Layer 7 of a small transformer language model trained on English Wikipedia (13 layers, counted from 0, width 128).
A neuron's activation on a vector x is SiLU(gate . x) times (in . x), where the dot is the dot product.

Input weights of the MLP neurons that the questions are about. A number n stands for (n - 128) times 0.0017.
n0 gate: 100, 137, 84, 147, 138, 142, 112, 196, 93, 119, 94, 125, 64, 135, 138, 67, 141, 100, 126, 163, 93, 166, 143, 98, 138, 191, 195, 121, 137, 154, 126, 145, 147, 89, 119, 135, 160, 140, 84, 162, 82, 157, 127, 58, 125, 81, 151, 163, 208, 47, 128, 104, 105, 103, 195, 160, 139, 120, 152, 50, 105, 91, 80, 138, 203, 62, 100, 84, 150, 136, 125, 151, 191, 95, 154, 106, 123, 113, 96, 119, 99, 88, 82, 140, 100, 201, 126, 155, 125, 113, 123, 187, 128, 110, 126, 99, 185, 139, 49, 112, 161, 115, 119, 185, 111, 118, 205, 71, 162, 164, 83, 129, 147, 96, 85, 141, 95, 194, 123, 38, 120, 83, 157, 123, 115, 155, 168, 76
n41 gate: 153, 154, 77, 156, 174, 159, 60, 121, 147, 115, 27, 57, 136, 124, 169, 113, 210, 136, 118, 121, 145, 33, 89, 157, 103, 108, 153, 136, 108, 111, 94, 152, 44, 132, 92, 144, 94, 95, 104, 119, 132, 138, 140, 103, 95, 119, 126, 94, 86, 122, 194, 52, 137, 113, 127, 120, 108, 133, 138, 127, 72, 82, 159, 138, 125, 87, 88, 105, 113, 156, 89, 112, 148, 175, 186, 122, 162, 184, 137, 139, 213, 202, 126, 145, 53, 141, 181, 129, 33, 138, 76, 87, 133, 98, 129, 111, 189, 95, 96, 153, 167, 107, 176, 92, 106, 77, 135, 106, 115, 85, 110, 121, 108, 125, 92, 145, 147, 100, 194, 46, 126, 174, 183, 77, 182, 89, 143, 116
n85 gate: 158, 114, 142, 97, 62, 105, 85, 146, 168, 141, 68, 74, 51, 145, 183, 118, 106, 164, 112, 111, 160, 182, 147, 183, 158, 165, 111, 78, 101, 131, 122, 133, 166, 191, 156, 50, 191, 114, 151, 117, 154, 148, 211, 97, 185, 81, 134, 105, 111, 142, 138, 166, 37, 61, 126, 147, 147, 125, 119, 123, 137, 161, 168, 138, 123, 71, 176, 155, 115, 116, 103, 162, 164, 83, 124, 163, 143, 118, 180, 108, 138, 149, 189, 62, 145, 85, 154, 136, 139, 86, 156, 127, 103, 124, 134, 31, 191, 100, 150, 116, 164, 168, 130, 147, 160, 117, 74, 147, 178, 148, 116, 126, 170, 127, 153, 105, 99, 92, 172, 78, 134, 120, 113, 107, 141, 162, 112, 135
n133 gate: 76, 136, 110, 130, 180, 51, 101, 137, 134, 150, 106, 67, 169, 133, 76, 159, 126, 156, 100, 112, 117, 178, 181, 104, 128, 175, 93, 157, 121, 108, 119, 187, 82, 162, 138, 160, 98, 142, 157, 204, 157, 71, 100, 71, 108, 168, 171, 108, 147, 180, 110, 152, 77, 71, 119, 132, 46, 174, 131, 114, 162, 105, 94, 205, 116, 134, 205, 127, 107, 98, 96, 134, 133, 137, 131, 220, 152, 81, 123, 84, 128, 110, 175, 128, 46, 113, 112, 166, 139, 113, 62, 148, 93, 151, 132, 125, 95, 127, 105, 75, 179, 139, 182, 64, 93, 110, 152, 153, 160, 79, 89, 122, 94, 169, 95, 75, 181, 147, 77, 105, 135, 115, 186, 115, 70, 127, 50, 202
n135 gate: 182, 61, 164, 138, 152, 190, 30, 71, 66, 130, 119, 172, 133, 40, 153, 178, 86, 113, 169, 166, 127, 70, 63, 166, 152, 91, 152, 211, 146, 71, 138, 116, 170, 128, 67, 103, 187, 136, 98, 93, 103, 163, 116, 147, 149, 106, 96, 157, 119, 77, 240, 128, 110, 156, 84, 105, 208, 173, 170, 148, 93, 179, 113, 144, 169, 144, 169, 110, 175, 103, 155, 155, 82, 69, 190, 169, 200, 133, 200, 65, 120, 137, 157, 168, 106, 182, 149, 138, 153, 129, 168, 145, 144, 108, 198, 129, 115, 95, 177, 115, 94, 132, 196, 188, 111, 63, 118, 91, 90, 177, 156, 119, 130, 240, 176, 94, 141, 73, 158, 117, 187, 165, 103, 100, 163, 178, 213, 124
n278 gate: 156, 173, 111, 98, 152, 129, 126, 125, 139, 120, 122, 68, 46, 94, 96, 127, 104, 128, 136, 169, 175, 33, 133, 172, 122, 137, 165, 130, 109, 77, 129, 148, 82, 105, 172, 86, 145, 93, 118, 127, 88, 99, 96, 151, 165, 153, 173, 93, 189, 91, 146, 162, 83, 10, 48, 155, 135, 146, 115, 122, 127, 152, 128, 162, 132, 149, 197, 96, 94, 80, 107, 127, 121, 105, 198, 83, 202, 74, 119, 72, 153, 75, 160, 111, 91, 92, 143, 157, 200, 147, 149, 100, 84, 149, 70, 195, 163, 129, 94, 145, 184, 125, 168, 49, 139, 123, 205, 208, 69, 86, 149, 135, 103, 113, 112, 130, 56, 137, 143, 190, 136, 124, 145, 141, 148, 148, 135, 134
n0 in: 104, 95, 91, 179, 134, 168, 142, 164, 133, 137, 103, 190, 116, 96, 78, 84, 177, 117, 110, 135, 150, 167, 69, 68, 154, 141, 124, 145, 89, 158, 113, 132, 97, 170, 153, 95, 106, 189, 123, 151, 91, 190, 148, 155, 129, 146, 103, 144, 100, 42, 88, 122, 141, 76, 99, 115, 178, 68, 130, 120, 102, 112, 82, 90, 207, 131, 166, 113, 111, 150, 163, 132, 119, 145, 171, 169, 174, 101, 95, 141, 145, 105, 164, 124, 156, 142, 92, 144, 187, 114, 126, 91, 133, 119, 142, 114, 169, 131, 113, 147, 187, 123, 143, 111, 119, 152, 88, 147, 116, 189, 125, 114, 125, 110, 131, 68, 163, 93, 159, 104, 116, 176, 161, 139, 144, 184, 143, 137
n41 in: 164, 49, 86, 177, 169, 193, 111, 152, 84, 105, 145, 192, 158, 146, 96, 96, 148, 151, 96, 147, 118, 137, 163, 106, 133, 176, 190, 141, 193, 133, 129, 92, 135, 178, 141, 78, 112, 73, 120, 178, 142, 93, 60, 106, 109, 138, 151, 199, 152, 86, 99, 146, 108, 102, 147, 117, 89, 148, 135, 126, 166, 170, 149, 158, 192, 119, 109, 91, 92, 68, 172, 147, 101, 155, 87, 95, 155, 163, 144, 184, 131, 145, 165, 70, 108, 115, 161, 120, 106, 198, 131, 143, 138, 97, 138, 113, 149, 130, 207, 213, 94, 165, 211, 85, 91, 128, 80, 150, 138, 93, 86, 165, 127, 124, 116, 66, 151, 71, 147, 142, 166, 109, 146, 92, 162, 149, 130, 104
n85 in: 156, 71, 134, 128, 110, 151, 137, 129, 75, 115, 231, 171, 182, 89, 151, 81, 139, 99, 164, 115, 73, 158, 111, 128, 158, 160, 177, 175, 170, 136, 197, 172, 137, 120, 117, 86, 64, 174, 136, 104, 199, 147, 98, 115, 181, 185, 123, 136, 119, 148, 126, 153, 132, 136, 170, 164, 100, 140, 142, 94, 123, 122, 168, 161, 135, 115, 122, 146, 201, 120, 119, 131, 119, 131, 147, 119, 87, 78, 205, 154, 100, 106, 109, 172, 136, 182, 162, 117, 101, 82, 72, 118, 151, 119, 103, 149, 147, 116, 133, 106, 124, 148, 129, 177, 131, 126, 120, 180, 124, 185, 122, 163, 149, 136, 151, 110, 131, 78, 89, 111, 103, 125, 147, 123, 106, 142, 144, 144
n133 in: 148, 165, 153, 97, 170, 133, 79, 215, 174, 71, 129, 57, 154, 91, 79, 171, 99, 150, 179, 135, 137, 148, 170, 141, 123, 139, 110, 132, 105, 115, 183, 144, 80, 121, 49, 114, 93, 116, 157, 129, 123, 166, 200, 134, 88, 132, 152, 81, 104, 163, 112, 220, 81, 90, 112, 160, 104, 150, 117, 49, 120, 105, 131, 139, 77, 120, 124, 89, 173, 103, 90, 125, 125, 94, 223, 177, 77, 28, 117, 127, 158, 133, 161, 80, 149, 115, 127, 125, 97, 134, 147, 130, 148, 159, 130, 160, 88, 157, 178, 128, 116, 88, 122, 105, 151, 137, 136, 103, 176, 90, 156, 145, 153, 136, 88, 146, 125, 161, 86, 81, 149, 119, 121, 125, 163, 110, 112, 106
n135 in: 83, 91, 106, 178, 142, 139, 159, 160, 137, 109, 169, 104, 147, 103, 115, 176, 104, 115, 142, 221, 92, 138, 133, 117, 130, 177, 152, 134, 72, 131, 129, 129, 136, 148, 92, 129, 158, 99, 120, 122, 102, 123, 84, 34, 95, 224, 120, 91, 201, 116, 106, 151, 105, 119, 149, 161, 138, 90, 191, 150, 74, 100, 121, 71, 93, 119, 176, 162, 86, 163, 119, 127, 99, 109, 155, 159, 98, 108, 139, 144, 106, 118, 193, 69, 131, 139, 60, 162, 147, 70, 117, 118, 85, 125, 173, 144, 141, 62, 165, 67, 124, 111, 59, 179, 183, 180, 139, 182, 115, 124, 114, 163, 99, 63, 103, 210, 136, 146, 98, 177, 112, 114, 149, 142, 135, 76, 102, 132
n278 in: 128, 149, 87, 162, 73, 135, 116, 112, 149, 151, 146, 111, 148, 108, 61, 198, 110, 84, 177, 168, 117, 167, 124, 147, 123, 185, 162, 104, 79, 99, 190, 152, 134, 89, 142, 85, 131, 128, 146, 98, 147, 117, 129, 49, 87, 134, 145, 139, 102, 75, 117, 150, 127, 117, 155, 104, 35, 40, 115, 99, 145, 146, 105, 136, 136, 150, 152, 111, 87, 52, 150, 95, 106, 104, 109, 200, 169, 85, 120, 123, 137, 108, 112, 127, 148, 140, 137, 121, 141, 128, 175, 52, 72, 118, 141, 122, 203, 179, 191, 109, 120, 92, 170, 179, 54, 145, 138, 133, 169, 132, 49, 91, 78, 74, 104, 104, 124, 156, 126, 193, 132, 79, 156, 139, 149, 145, 137, 102

Each question shows a token from some text and the vector x that enters the MLP there. A number n stands for (n - 128) times 0.041.

"ty": 127, 120, 119, 88, 131, 101, 116, 124, 147, 148, 158, 123, 141, 131, 152, 157, 125, 137, 149, 132, 130, 158, 139, 153, 159, 126, 148, 117, 147, 115, 147, 167, 138, 179, 136, 129, 121, 154, 159, 150, 111, 142, 137, 148, 136, 123, 121, 134, 120, 121, 159, 105, 176, 111, 165, 165, 130, 98, 146, 139, 156, 136, 106, 141, 130, 128, 118, 107, 174, 126, 112, 163, 142, 129, 95, 135, 100, 120, 120, 124, 129, 117, 138, 113, 172, 132, 152, 123, 113, 95, 138, 134, 112, 122, 189, 132, 109, 111, 122, 133, 100, 127, 144, 138, 148, 149, 140, 109, 150, 150, 167, 92, 169, 116, 98, 134, 122, 126, 108, 122, 92, 108, 71, 144, 125, 114, 137, 73
The most active neuron and its activation: n85, at about 0.3

"rad": 133, 112, 160, 125, 124, 123, 126, 134, 168, 119, 177, 162, 103, 127, 129, 132, 140, 129, 110, 135, 81, 150, 131, 128, 95, 103, 131, 147, 149, 93, 120, 140, 134, 164, 103, 125, 121, 144, 137, 105, 167, 127, 173, 155, 161, 138, 144, 141, 81, 101, 142, 127, 155, 143, 143, 159, 103, 147, 149, 154, 140, 135, 133, 112, 100, 160, 108, 134, 138, 117, 147, 102, 128, 122, 150, 128, 130, 141, 112, 153, 147, 92, 141, 152, 210, 125, 180, 129, 138, 135, 115, 143, 151, 122, 158, 171, 117, 96, 135, 123, 127, 128, 121, 127, 94, 127, 135, 137, 158, 103, 141, 188, 152, 100, 117, 118, 109, 154, 134, 156, 90, 131, 88, 141, 172, 113, 128, 135
The most active neuron and its activation: n0, at about 0.11

"v": 150, 144, 142, 148, 143, 97, 146, 160, 128, 122, 133, 105, 140, 107, 112, 129, 110, 133, 111, 86, 92, 126, 155, 133, 147, 133, 96, 89, 146, 130, 102, 153, 124, 142, 102, 153, 131, 140, 135, 109, 150, 122, 130, 133, 126, 146, 156, 112, 103, 115, 70, 177, 149, 170, 100, 133, 80, 161, 144, 183, 123, 100, 165, 107, 144, 144, 147, 96, 138, 103, 92, 127, 152, 121, 109, 144, 93, 134, 120, 144, 121, 112, 168, 93, 126, 114, 125, 127, 146, 157, 102, 144, 159, 181, 125, 135, 103, 97, 134, 120, 152, 139, 127, 131, 145, 130, 122, 94, 107, 134, 89, 114, 109, 114, 127, 126, 128, 150, 146, 211, 115, 138, 109, 143, 138, 118, 137, 168
The most active neuron and its activation: n133, at about 0.81

"ng": 126, 138, 82, 102, 158, 162, 126, 147, 163, 133, 168, 131, 136, 143, 155, 113, 134, 132, 88, 156, 97, 132, 106, 128, 114, 120, 119, 132, 142, 112, 127, 145, 179, 152, 104, 148, 131, 110, 131, 157, 139, 150, 151, 139, 174, 142, 120, 123, 151, 139, 164, 101, 161, 111, 174, 142, 131, 86, 117, 150, 147, 142, 99, 152, 111, 140, 104, 144, 121, 156, 92, 167, 136, 125, 133, 111, 115, 125, 128, 111, 113, 115, 144, 174, 173, 168, 139, 119, 163, 122, 165, 124, 136, 96, 151, 115, 112, 116, 129, 100, 138, 120, 160, 110, 129, 137, 116, 145, 130, 169, 73, 126, 134, 119, 141, 147, 106, 153, 117, 183, 119, 141, 142, 154, 135, 80, 134, 95
Which two neurons fire most, strongest first? n133, n41

"ache": 151, 178, 140, 130, 164, 132, 146, 145, 151, 139, 87, 119, 107, 110, 116, 107, 112, 123, 126, 56, 90, 148, 110, 140, 142, 144, 124, 122, 123, 138, 137, 180, 140, 148, 122, 141, 116, 126, 111, 168, 126, 128, 111, 133, 138, 141, 155, 134, 99, 135, 118, 98, 144, 104, 143, 167, 103, 95, 98, 153, 149, 122, 118, 117, 192, 132, 157, 125, 105, 120, 129, 127, 117, 114, 112, 127, 115, 119, 145, 109, 177, 135, 124, 89, 155, 128, 142, 155, 131, 133, 122, 109, 123, 152, 146, 113, 114, 147, 121, 114, 171, 69, 175, 122, 172, 127, 130, 99, 156, 129, 134, 135, 165, 142, 125, 123, 149, 134, 122, 130, 147, 116, 163, 152, 139, 124, 77, 143
The most active neuron and its activation: n133, at about 1

" that": 91, 122, 127, 129, 108, 151, 101, 147, 164, 134, 123, 141, 125, 175, 157, 123, 171, 128, 103, 85, 131, 137, 144, 118, 116, 135, 155, 135, 92, 126, 153, 156, 126, 133, 97, 142, 125, 110, 102, 113, 70, 128, 95, 125, 77, 121, 121, 106, 144, 128, 142, 97, 123, 122, 151, 145, 93, 100, 108, 116, 152, 119, 88, 166, 125, 97, 154, 141, 143, 142, 109, 119, 187, 95, 132, 144, 125, 137, 121, 140, 172, 135, 143, 140, 127, 120, 136, 74, 131, 126, 97, 144, 175, 126, 181, 159, 111, 134, 149, 128, 120, 114, 136, 150, 149, 104, 125, 119, 111, 145, 112, 131, 167, 117, 144, 131, 133, 165, 107, 124, 148, 149, 131, 146, 127, 141, 118, 125
Which neuron lights up most? n133

"s": 150, 131, 113, 98, 132, 155, 130, 123, 150, 167, 138, 134, 129, 154, 153, 132, 149, 173, 112, 94, 129, 166, 126, 127, 160, 153, 134, 132, 112, 101, 107, 148, 139, 154, 135, 173, 129, 148, 139, 137, 117, 158, 151, 107, 137, 129, 145, 124, 123, 153, 128, 82, 136, 148, 137, 169, 125, 129, 136, 142, 165, 135, 106, 156, 118, 148, 117, 108, 160, 148, 131, 153, 107, 136, 91, 130, 118, 128, 126, 144, 134, 139, 148, 149, 147, 137, 126, 141, 119, 80, 127, 146, 115, 118, 181, 147, 137, 135, 126, 113, 153, 126, 138, 112, 162, 162, 150, 157, 175, 151, 151, 117, 154, 103, 96, 114, 150, 139, 120, 122, 121, 103, 111, 133, 136, 94, 88, 105
Which neuron lights up most? n278

"in": 124, 124, 126, 113, 139, 109, 131, 118, 119, 145, 157, 118, 159, 187, 94, 110, 151, 141, 112, 94, 126, 106, 171, 130, 102, 118, 139, 120, 144, 147, 125, 121, 162, 120, 103, 127, 136, 123, 126, 132, 149, 151, 120, 159, 109, 148, 172, 98, 104, 107, 122, 135, 139, 157, 87, 115, 89, 150, 120, 165, 112, 103, 144, 130, 87, 157, 109, 122, 166, 97, 140, 130, 125, 105, 120, 139, 120, 122, 107, 143, 102, 109, 145, 146, 191, 154, 123, 163, 132, 106, 130, 141, 175, 152, 183, 155, 123, 153, 122, 149, 133, 144, 98, 104, 88, 132, 120, 124, 126, 106, 132, 113, 124, 93, 129, 121, 123, 165, 92, 152, 120, 177, 103, 118, 117, 117, 155, 119
The most active neuron and its activation: n0, at about 0.2

"din": 101, 139, 159, 125, 152, 105, 171, 171, 141, 124, 122, 110, 133, 90, 160, 150, 118, 154, 164, 99, 100, 89, 140, 150, 113, 156, 137, 124, 130, 110, 95, 119, 144, 122, 73, 134, 99, 154, 152, 158, 155, 121, 181, 142, 155, 104, 133, 114, 129, 130, 71, 151, 155, 123, 141, 115, 118, 152, 126, 129, 114, 156, 132, 134, 104, 144, 163, 148, 136, 112, 134, 81, 125, 132, 112, 116, 131, 129, 113, 137, 130, 118, 163, 153, 163, 89, 149, 121, 126, 162, 124, 100, 155, 134, 136, 118, 119, 139, 130, 133, 145, 102, 123, 132, 131, 145, 143, 129, 117, 111, 114, 192, 123, 130, 174, 162, 135, 116, 105, 202, 98, 114, 100, 147, 129, 95, 107, 157
Which neuron lights up most? n0

"lad": 157, 147, 159, 115, 126, 95, 151, 128, 154, 102, 115, 130, 172, 157, 116, 112, 136, 132, 115, 112, 101, 189, 181, 140, 121, 142, 82, 111, 191, 147, 105, 161, 108, 158, 112, 110, 125, 126, 126, 122, 138, 139, 173, 132, 92, 160, 115, 133, 115, 143, 56, 109, 99, 162, 99, 125, 94, 115, 130, 158, 144, 135, 123, 87, 99, 177, 131, 130, 123, 122, 103, 122, 131, 143, 110, 118, 144, 103, 150, 157, 110, 143, 143, 131, 124, 122, 144, 107, 108, 140, 113, 104, 159, 102, 129, 141, 125, 108, 117, 114, 137, 80, 90, 128, 134, 106, 126, 129, 76, 156, 139, 131, 129, 130, 139, 99, 112, 159, 139, 122, 129, 110, 136, 112, 141, 121, 134, 150
Which neuron lights up most? n133

" Army": 165, 111, 136, 113, 98, 131, 158, 139, 110, 156, 168, 123, 162, 130, 125, 92, 133, 191, 148, 118, 117, 139, 159, 164, 87, 106, 145, 130, 127, 138, 154, 123, 100, 131, 95, 135, 137, 117, 137, 105, 129, 157, 133, 129, 157, 121, 155, 104, 114, 151, 124, 95, 115, 99, 131, 184, 127, 121, 149, 93, 132, 138, 122, 158, 145, 134, 146, 128, 180, 163, 116, 127, 103, 154, 92, 159, 107, 132, 110, 142, 115, 96, 155, 151, 108, 118, 137, 111, 142, 98, 130, 135, 140, 158, 150, 117, 139, 100, 109, 131, 64, 125, 114, 132, 140, 109, 116, 140, 156, 137, 157, 124, 173, 126, 155, 107, 130, 149, 113, 154, 133, 124, 96, 132, 139, 108, 162, 135
The most active neuron and its activation: n85, at about 0.41

"ump": 129, 170, 174, 102, 163, 134, 132, 157, 148, 140, 149, 131, 155, 136, 117, 162, 123, 133, 105, 126, 114, 155, 98, 109, 164, 121, 142, 116, 136, 128, 84, 176, 169, 95, 114, 141, 122, 142, 127, 173, 94, 166, 146, 131, 140, 147, 132, 148, 130, 143, 88, 170, 141, 127, 115, 157, 127, 64, 126, 206, 143, 116, 114, 103, 137, 154, 168, 135, 144, 106, 135, 144, 148, 117, 126, 122, 117, 172, 137, 108, 138, 123, 98, 108, 127, 85, 82, 121, 83, 122, 105, 119, 113, 112, 133, 148, 120, 125, 121, 149, 134, 113, 103, 121, 166, 128, 112, 148, 167, 135, 129, 140, 147, 98, 103, 117, 131, 137, 148, 120, 114, 130, 123, 138, 86, 114, 99, 157
The most active neuron and its activation: n41, at about 0.24

"ner": 143, 169, 172, 135, 105, 107, 166, 136, 155, 138, 161, 119, 110, 123, 126, 121, 159, 150, 118, 122, 123, 159, 153, 93, 99, 119, 132, 145, 134, 108, 101, 123, 143, 165, 120, 143, 129, 156, 95, 145, 173, 140, 186, 170, 165, 123, 169, 131, 136, 119, 123, 107, 151, 129, 155, 145, 120, 118, 141, 144, 157, 145, 148, 147, 114, 141, 138, 119, 176, 142, 139, 113, 137, 82, 116, 137, 123, 159, 93, 124, 104, 94, 158, 138, 163, 103, 147, 104, 131, 156, 113, 145, 126, 140, 158, 142, 142, 161, 126, 148, 159, 120, 127, 151, 130, 161, 147, 108, 142, 129, 109, 159, 143, 101, 104, 110, 140, 108, 99, 208, 122, 119, 74, 141, 139, 120, 109, 126
Which three neurons fire most, strongest first? n135, n41, n0

"ited": 120, 138, 157, 120, 120, 141, 148, 107, 103, 154, 156, 132, 112, 192, 102, 89, 156, 114, 113, 113, 99, 136, 139, 97, 142, 148, 146, 134, 131, 160, 150, 131, 138, 146, 170, 158, 113, 136, 136, 136, 134, 125, 121, 141, 165, 162, 148, 125, 138, 135, 137, 100, 154, 157, 115, 118, 83, 119, 134, 82, 159, 128, 110, 131, 141, 124, 127, 125, 120, 105, 96, 135, 130, 147, 109, 100, 116, 152, 117, 118, 135, 78, 124, 120, 131, 138, 136, 129, 166, 123, 185, 139, 112, 94, 174, 176, 115, 139, 105, 121, 146, 142, 135, 114, 175, 119, 148, 129, 141, 113, 130, 121, 137, 90, 146, 138, 144, 160, 100, 120, 152, 115, 161, 137, 157, 81, 148, 105
Which neuron lights up most? n135

" Infantry": 127, 133, 147, 117, 139, 132, 119, 138, 145, 152, 180, 96, 175, 105, 128, 125, 113, 167, 157, 99, 98, 120, 187, 147, 147, 142, 130, 121, 155, 163, 134, 128, 107, 136, 114, 116, 112, 167, 141, 131, 120, 119, 133, 125, 120, 141, 151, 106, 139, 147, 110, 110, 121, 94, 163, 168, 142, 136, 115, 129, 142, 165, 112, 137, 123, 151, 137, 171, 173, 163, 115, 133, 118, 141, 105, 154, 103, 119, 148, 125, 128, 104, 135, 103, 123, 100, 149, 79, 116, 99, 135, 124, 90, 104, 125, 88, 133, 124, 150, 133, 94, 71, 118, 123, 128, 121, 132, 145, 143, 150, 151, 120, 153, 166, 140, 109, 148, 136, 85, 124, 131, 118, 63, 141, 144, 125, 129, 150
Which three neurons fire most, strongest first? n133, n85, n0

" The": 135, 116, 141, 104, 126, 125, 108, 125, 134, 125, 128, 141, 133, 110, 123, 129, 125, 145, 125, 86, 126, 111, 136, 133, 146, 138, 142, 147, 134, 128, 154, 114, 143, 110, 115, 93, 113, 146, 94, 126, 73, 130, 114, 103, 117, 125, 119, 138, 140, 125, 125, 112, 117, 103, 135, 147, 130, 109, 112, 117, 109, 94, 102, 91, 106, 110, 124, 138, 139, 135, 107, 151, 127, 117, 123, 141, 115, 114, 117, 111, 135, 109, 126, 123, 103, 131, 132, 65, 129, 141, 110, 147, 138, 110, 154, 137, 109, 109, 124, 123, 123, 133, 123, 131, 178, 126, 127, 128, 124, 130, 105, 112, 240, 118, 147, 121, 133, 165, 133, 128, 152, 136, 130, 127, 105, 123, 151, 131
Which three neurons fire most, strongest first? n278, n135, n41

" Ing": 144, 124, 142, 119, 99, 99, 146, 128, 154, 98, 169, 159, 131, 111, 132, 159, 175, 104, 110, 155, 85, 163, 144, 95, 147, 110, 143, 79, 134, 99, 138, 153, 157, 148, 90, 125, 118, 148, 164, 77, 171, 131, 131, 125, 160, 106, 115, 128, 161, 120, 122, 126, 165, 132, 117, 106, 122, 136, 130, 167, 123, 135, 133, 128, 135, 159, 139, 135, 151, 112, 114, 131, 145, 125, 97, 138, 125, 129, 127, 148, 123, 125, 118, 115, 170, 100, 113, 90, 85, 126, 162, 147, 126, 150, 155, 156, 129, 81, 127, 127, 137, 99, 98, 115, 151, 135, 82, 127, 132, 136, 138, 94, 137, 126, 153, 100, 137, 135, 140, 152, 114, 109, 145, 128, 148, 173, 121, 170
Which neuron lights up most? n85

" and": 134, 97, 134, 147, 105, 131, 115, 140, 130, 146, 175, 110, 133, 93, 148, 105, 116, 115, 129, 136, 71, 108, 89, 136, 100, 126, 115, 137, 106, 109, 111, 94, 166, 140, 122, 151, 106, 155, 101, 142, 110, 130, 175, 133, 145, 104, 116, 124, 130, 138, 127, 83, 153, 117, 112, 111, 163, 130, 114, 131, 107, 134, 128, 142, 142, 83, 91, 137, 160, 131, 122, 98, 92, 163, 167, 103, 121, 136, 117, 118, 116, 131, 98, 140, 141, 153, 114, 106, 116, 143, 119, 122, 148, 152, 177, 125, 140, 129, 147, 74, 116, 121, 105, 148, 97, 114, 108, 129, 106, 104, 150, 158, 177, 126, 139, 131, 151, 117, 119, 116, 112, 115, 120, 162, 131, 135, 142, 123
Which three neurons fire most, strongest first? n278, n133, n0

"PA": 112, 160, 102, 114, 101, 93, 121, 160, 133, 139, 182, 145, 173, 155, 117, 111, 147, 162, 163, 144, 114, 138, 154, 162, 89, 129, 117, 88, 146, 133, 136, 150, 117, 139, 131, 137, 139, 114, 130, 121, 151, 101, 137, 132, 122, 138, 142, 114, 119, 158, 97, 133, 115, 138, 109, 115, 143, 90, 145, 75, 122, 107, 130, 82, 172, 128, 138, 147, 175, 124, 143, 130, 114, 174, 126, 121, 106, 121, 113, 132, 108, 98, 169, 111, 92, 85, 151, 109, 143, 155, 166, 138, 138, 113, 110, 128, 109, 118, 93, 139, 126, 122, 95, 102, 106, 139, 158, 140, 156, 166, 140, 97, 174, 120, 128, 125, 138, 162, 135, 110, 166, 136, 108, 119, 112, 121, 128, 97
Which three neurons fire most, strongest first? n133, n41, n135

" without": 123, 147, 164, 134, 92, 134, 114, 146, 137, 104, 139, 124, 104, 91, 132, 111, 150, 133, 122, 115, 85, 119, 88, 133, 135, 129, 147, 129, 107, 134, 130, 149, 129, 111, 141, 133, 125, 156, 122, 111, 116, 154, 111, 159, 151, 110, 127, 128, 117, 124, 96, 94, 119, 152, 151, 181, 124, 114, 84, 111, 161, 124, 110, 146, 131, 156, 110, 119, 163, 134, 149, 107, 114, 126, 110, 113, 112, 139, 129, 129, 146, 164, 106, 106, 132, 113, 138, 130, 112, 154, 105, 110, 144, 160, 191, 124, 118, 133, 133, 123, 133, 135, 144, 122, 184, 82, 132, 91, 107, 141, 165, 106, 115, 109, 111, 161, 135, 99, 109, 112, 117, 150, 116, 133, 108, 143, 153, 84
Which two neurons fire most, strongest first? n278, n0

" Bru": 132, 136, 202, 123, 108, 102, 164, 149, 141, 119, 138, 134, 100, 109, 126, 184, 132, 149, 102, 135, 120, 109, 145, 97, 99, 129, 133, 58, 135, 142, 102, 84, 144, 134, 118, 127, 130, 151, 140, 94, 153, 163, 145, 135, 146, 99, 142, 160, 108, 135, 84, 133, 149, 165, 103, 136, 98, 148, 119, 108, 96, 131, 146, 112, 137, 139, 122, 122, 165, 140, 113, 127, 105, 117, 117, 112, 127, 117, 107, 145, 138, 120, 150, 118, 125, 91, 120, 69, 138, 105, 125, 96, 133, 182, 127, 127, 156, 92, 122, 147, 131, 114, 99, 99, 111, 149, 132, 163, 133, 111, 148, 122, 156, 127, 162, 122, 134, 110, 150, 122, 114, 117, 87, 108, 162, 128, 136, 141
The most active neuron and its activation: n41, at about 0.16

" Hans": 175, 135, 160, 110, 113, 129, 110, 136, 159, 98, 96, 121, 133, 84, 110, 122, 170, 142, 116, 116, 84, 160, 161, 114, 122, 145, 176, 110, 123, 119, 158, 107, 144, 128, 70, 131, 143, 125, 134, 103, 145, 152, 133, 144, 120, 122, 148, 137, 122, 137, 126, 90, 114, 131, 126, 141, 85, 129, 109, 154, 133, 129, 154, 145, 120, 148, 142, 150, 145, 133, 105, 127, 98, 124, 124, 122, 130, 131, 142, 154, 103, 136, 126, 138, 173, 99, 126, 81, 120, 118, 161, 121, 134, 107, 149, 158, 123, 126, 125, 97, 132, 60, 104, 133, 142, 139, 155, 137, 71, 87, 134, 143, 129, 118, 160, 103, 126, 150, 127, 132, 144, 137, 171, 112, 189, 151, 129, 113
The most active neuron and its activation: n0, at about 0.14

" commit": 136, 156, 112, 132, 145, 159, 128, 142, 130, 130, 158, 105, 126, 141, 135, 100, 140, 106, 74, 111, 98, 129, 125, 141, 116, 150, 159, 111, 129, 148, 155, 156, 119, 122, 112, 151, 148, 91, 144, 123, 102, 164, 124, 130, 187, 155, 119, 168, 89, 158, 83, 127, 148, 122, 147, 157, 98, 128, 99, 100, 139, 95, 111, 131, 157, 116, 149, 100, 129, 136, 97, 135, 146, 161, 149, 123, 130, 141, 132, 91, 132, 130, 91, 100, 162, 126, 156, 123, 151, 119, 89, 106, 107, 150, 135, 125, 120, 140, 81, 117, 131, 127, 140, 116, 206, 110, 96, 104, 107, 158, 138, 122, 156, 104, 141, 141, 159, 125, 145, 122, 148, 144, 103, 114, 131, 128, 134, 104
The most active neuron and its activation: n0, at about 0.35

" imp": 105, 124, 109, 133, 169, 131, 76, 144, 141, 95, 164, 152, 147, 112, 111, 132, 131, 131, 108, 128, 137, 90, 94, 132, 136, 156, 129, 99, 124, 108, 122, 164, 119, 125, 112, 176, 132, 127, 164, 123, 124, 139, 143, 146, 113, 129, 117, 136, 100, 154, 102, 155, 130, 133, 179, 138, 155, 133, 92, 115, 130, 101, 132, 147, 152, 115, 135, 129, 140, 131, 122, 125, 154, 130, 126, 128, 123, 133, 97, 96, 159, 127, 106, 151, 163, 112, 142, 76, 98, 127, 142, 141, 168, 124, 120, 147, 126, 122, 110, 139, 142, 67, 103, 136, 156, 101, 110, 131, 142, 108, 158, 93, 153, 133, 124, 100, 90, 138, 161, 139, 144, 156, 147, 160, 119, 146, 89, 92
Which neuron lights up most? n135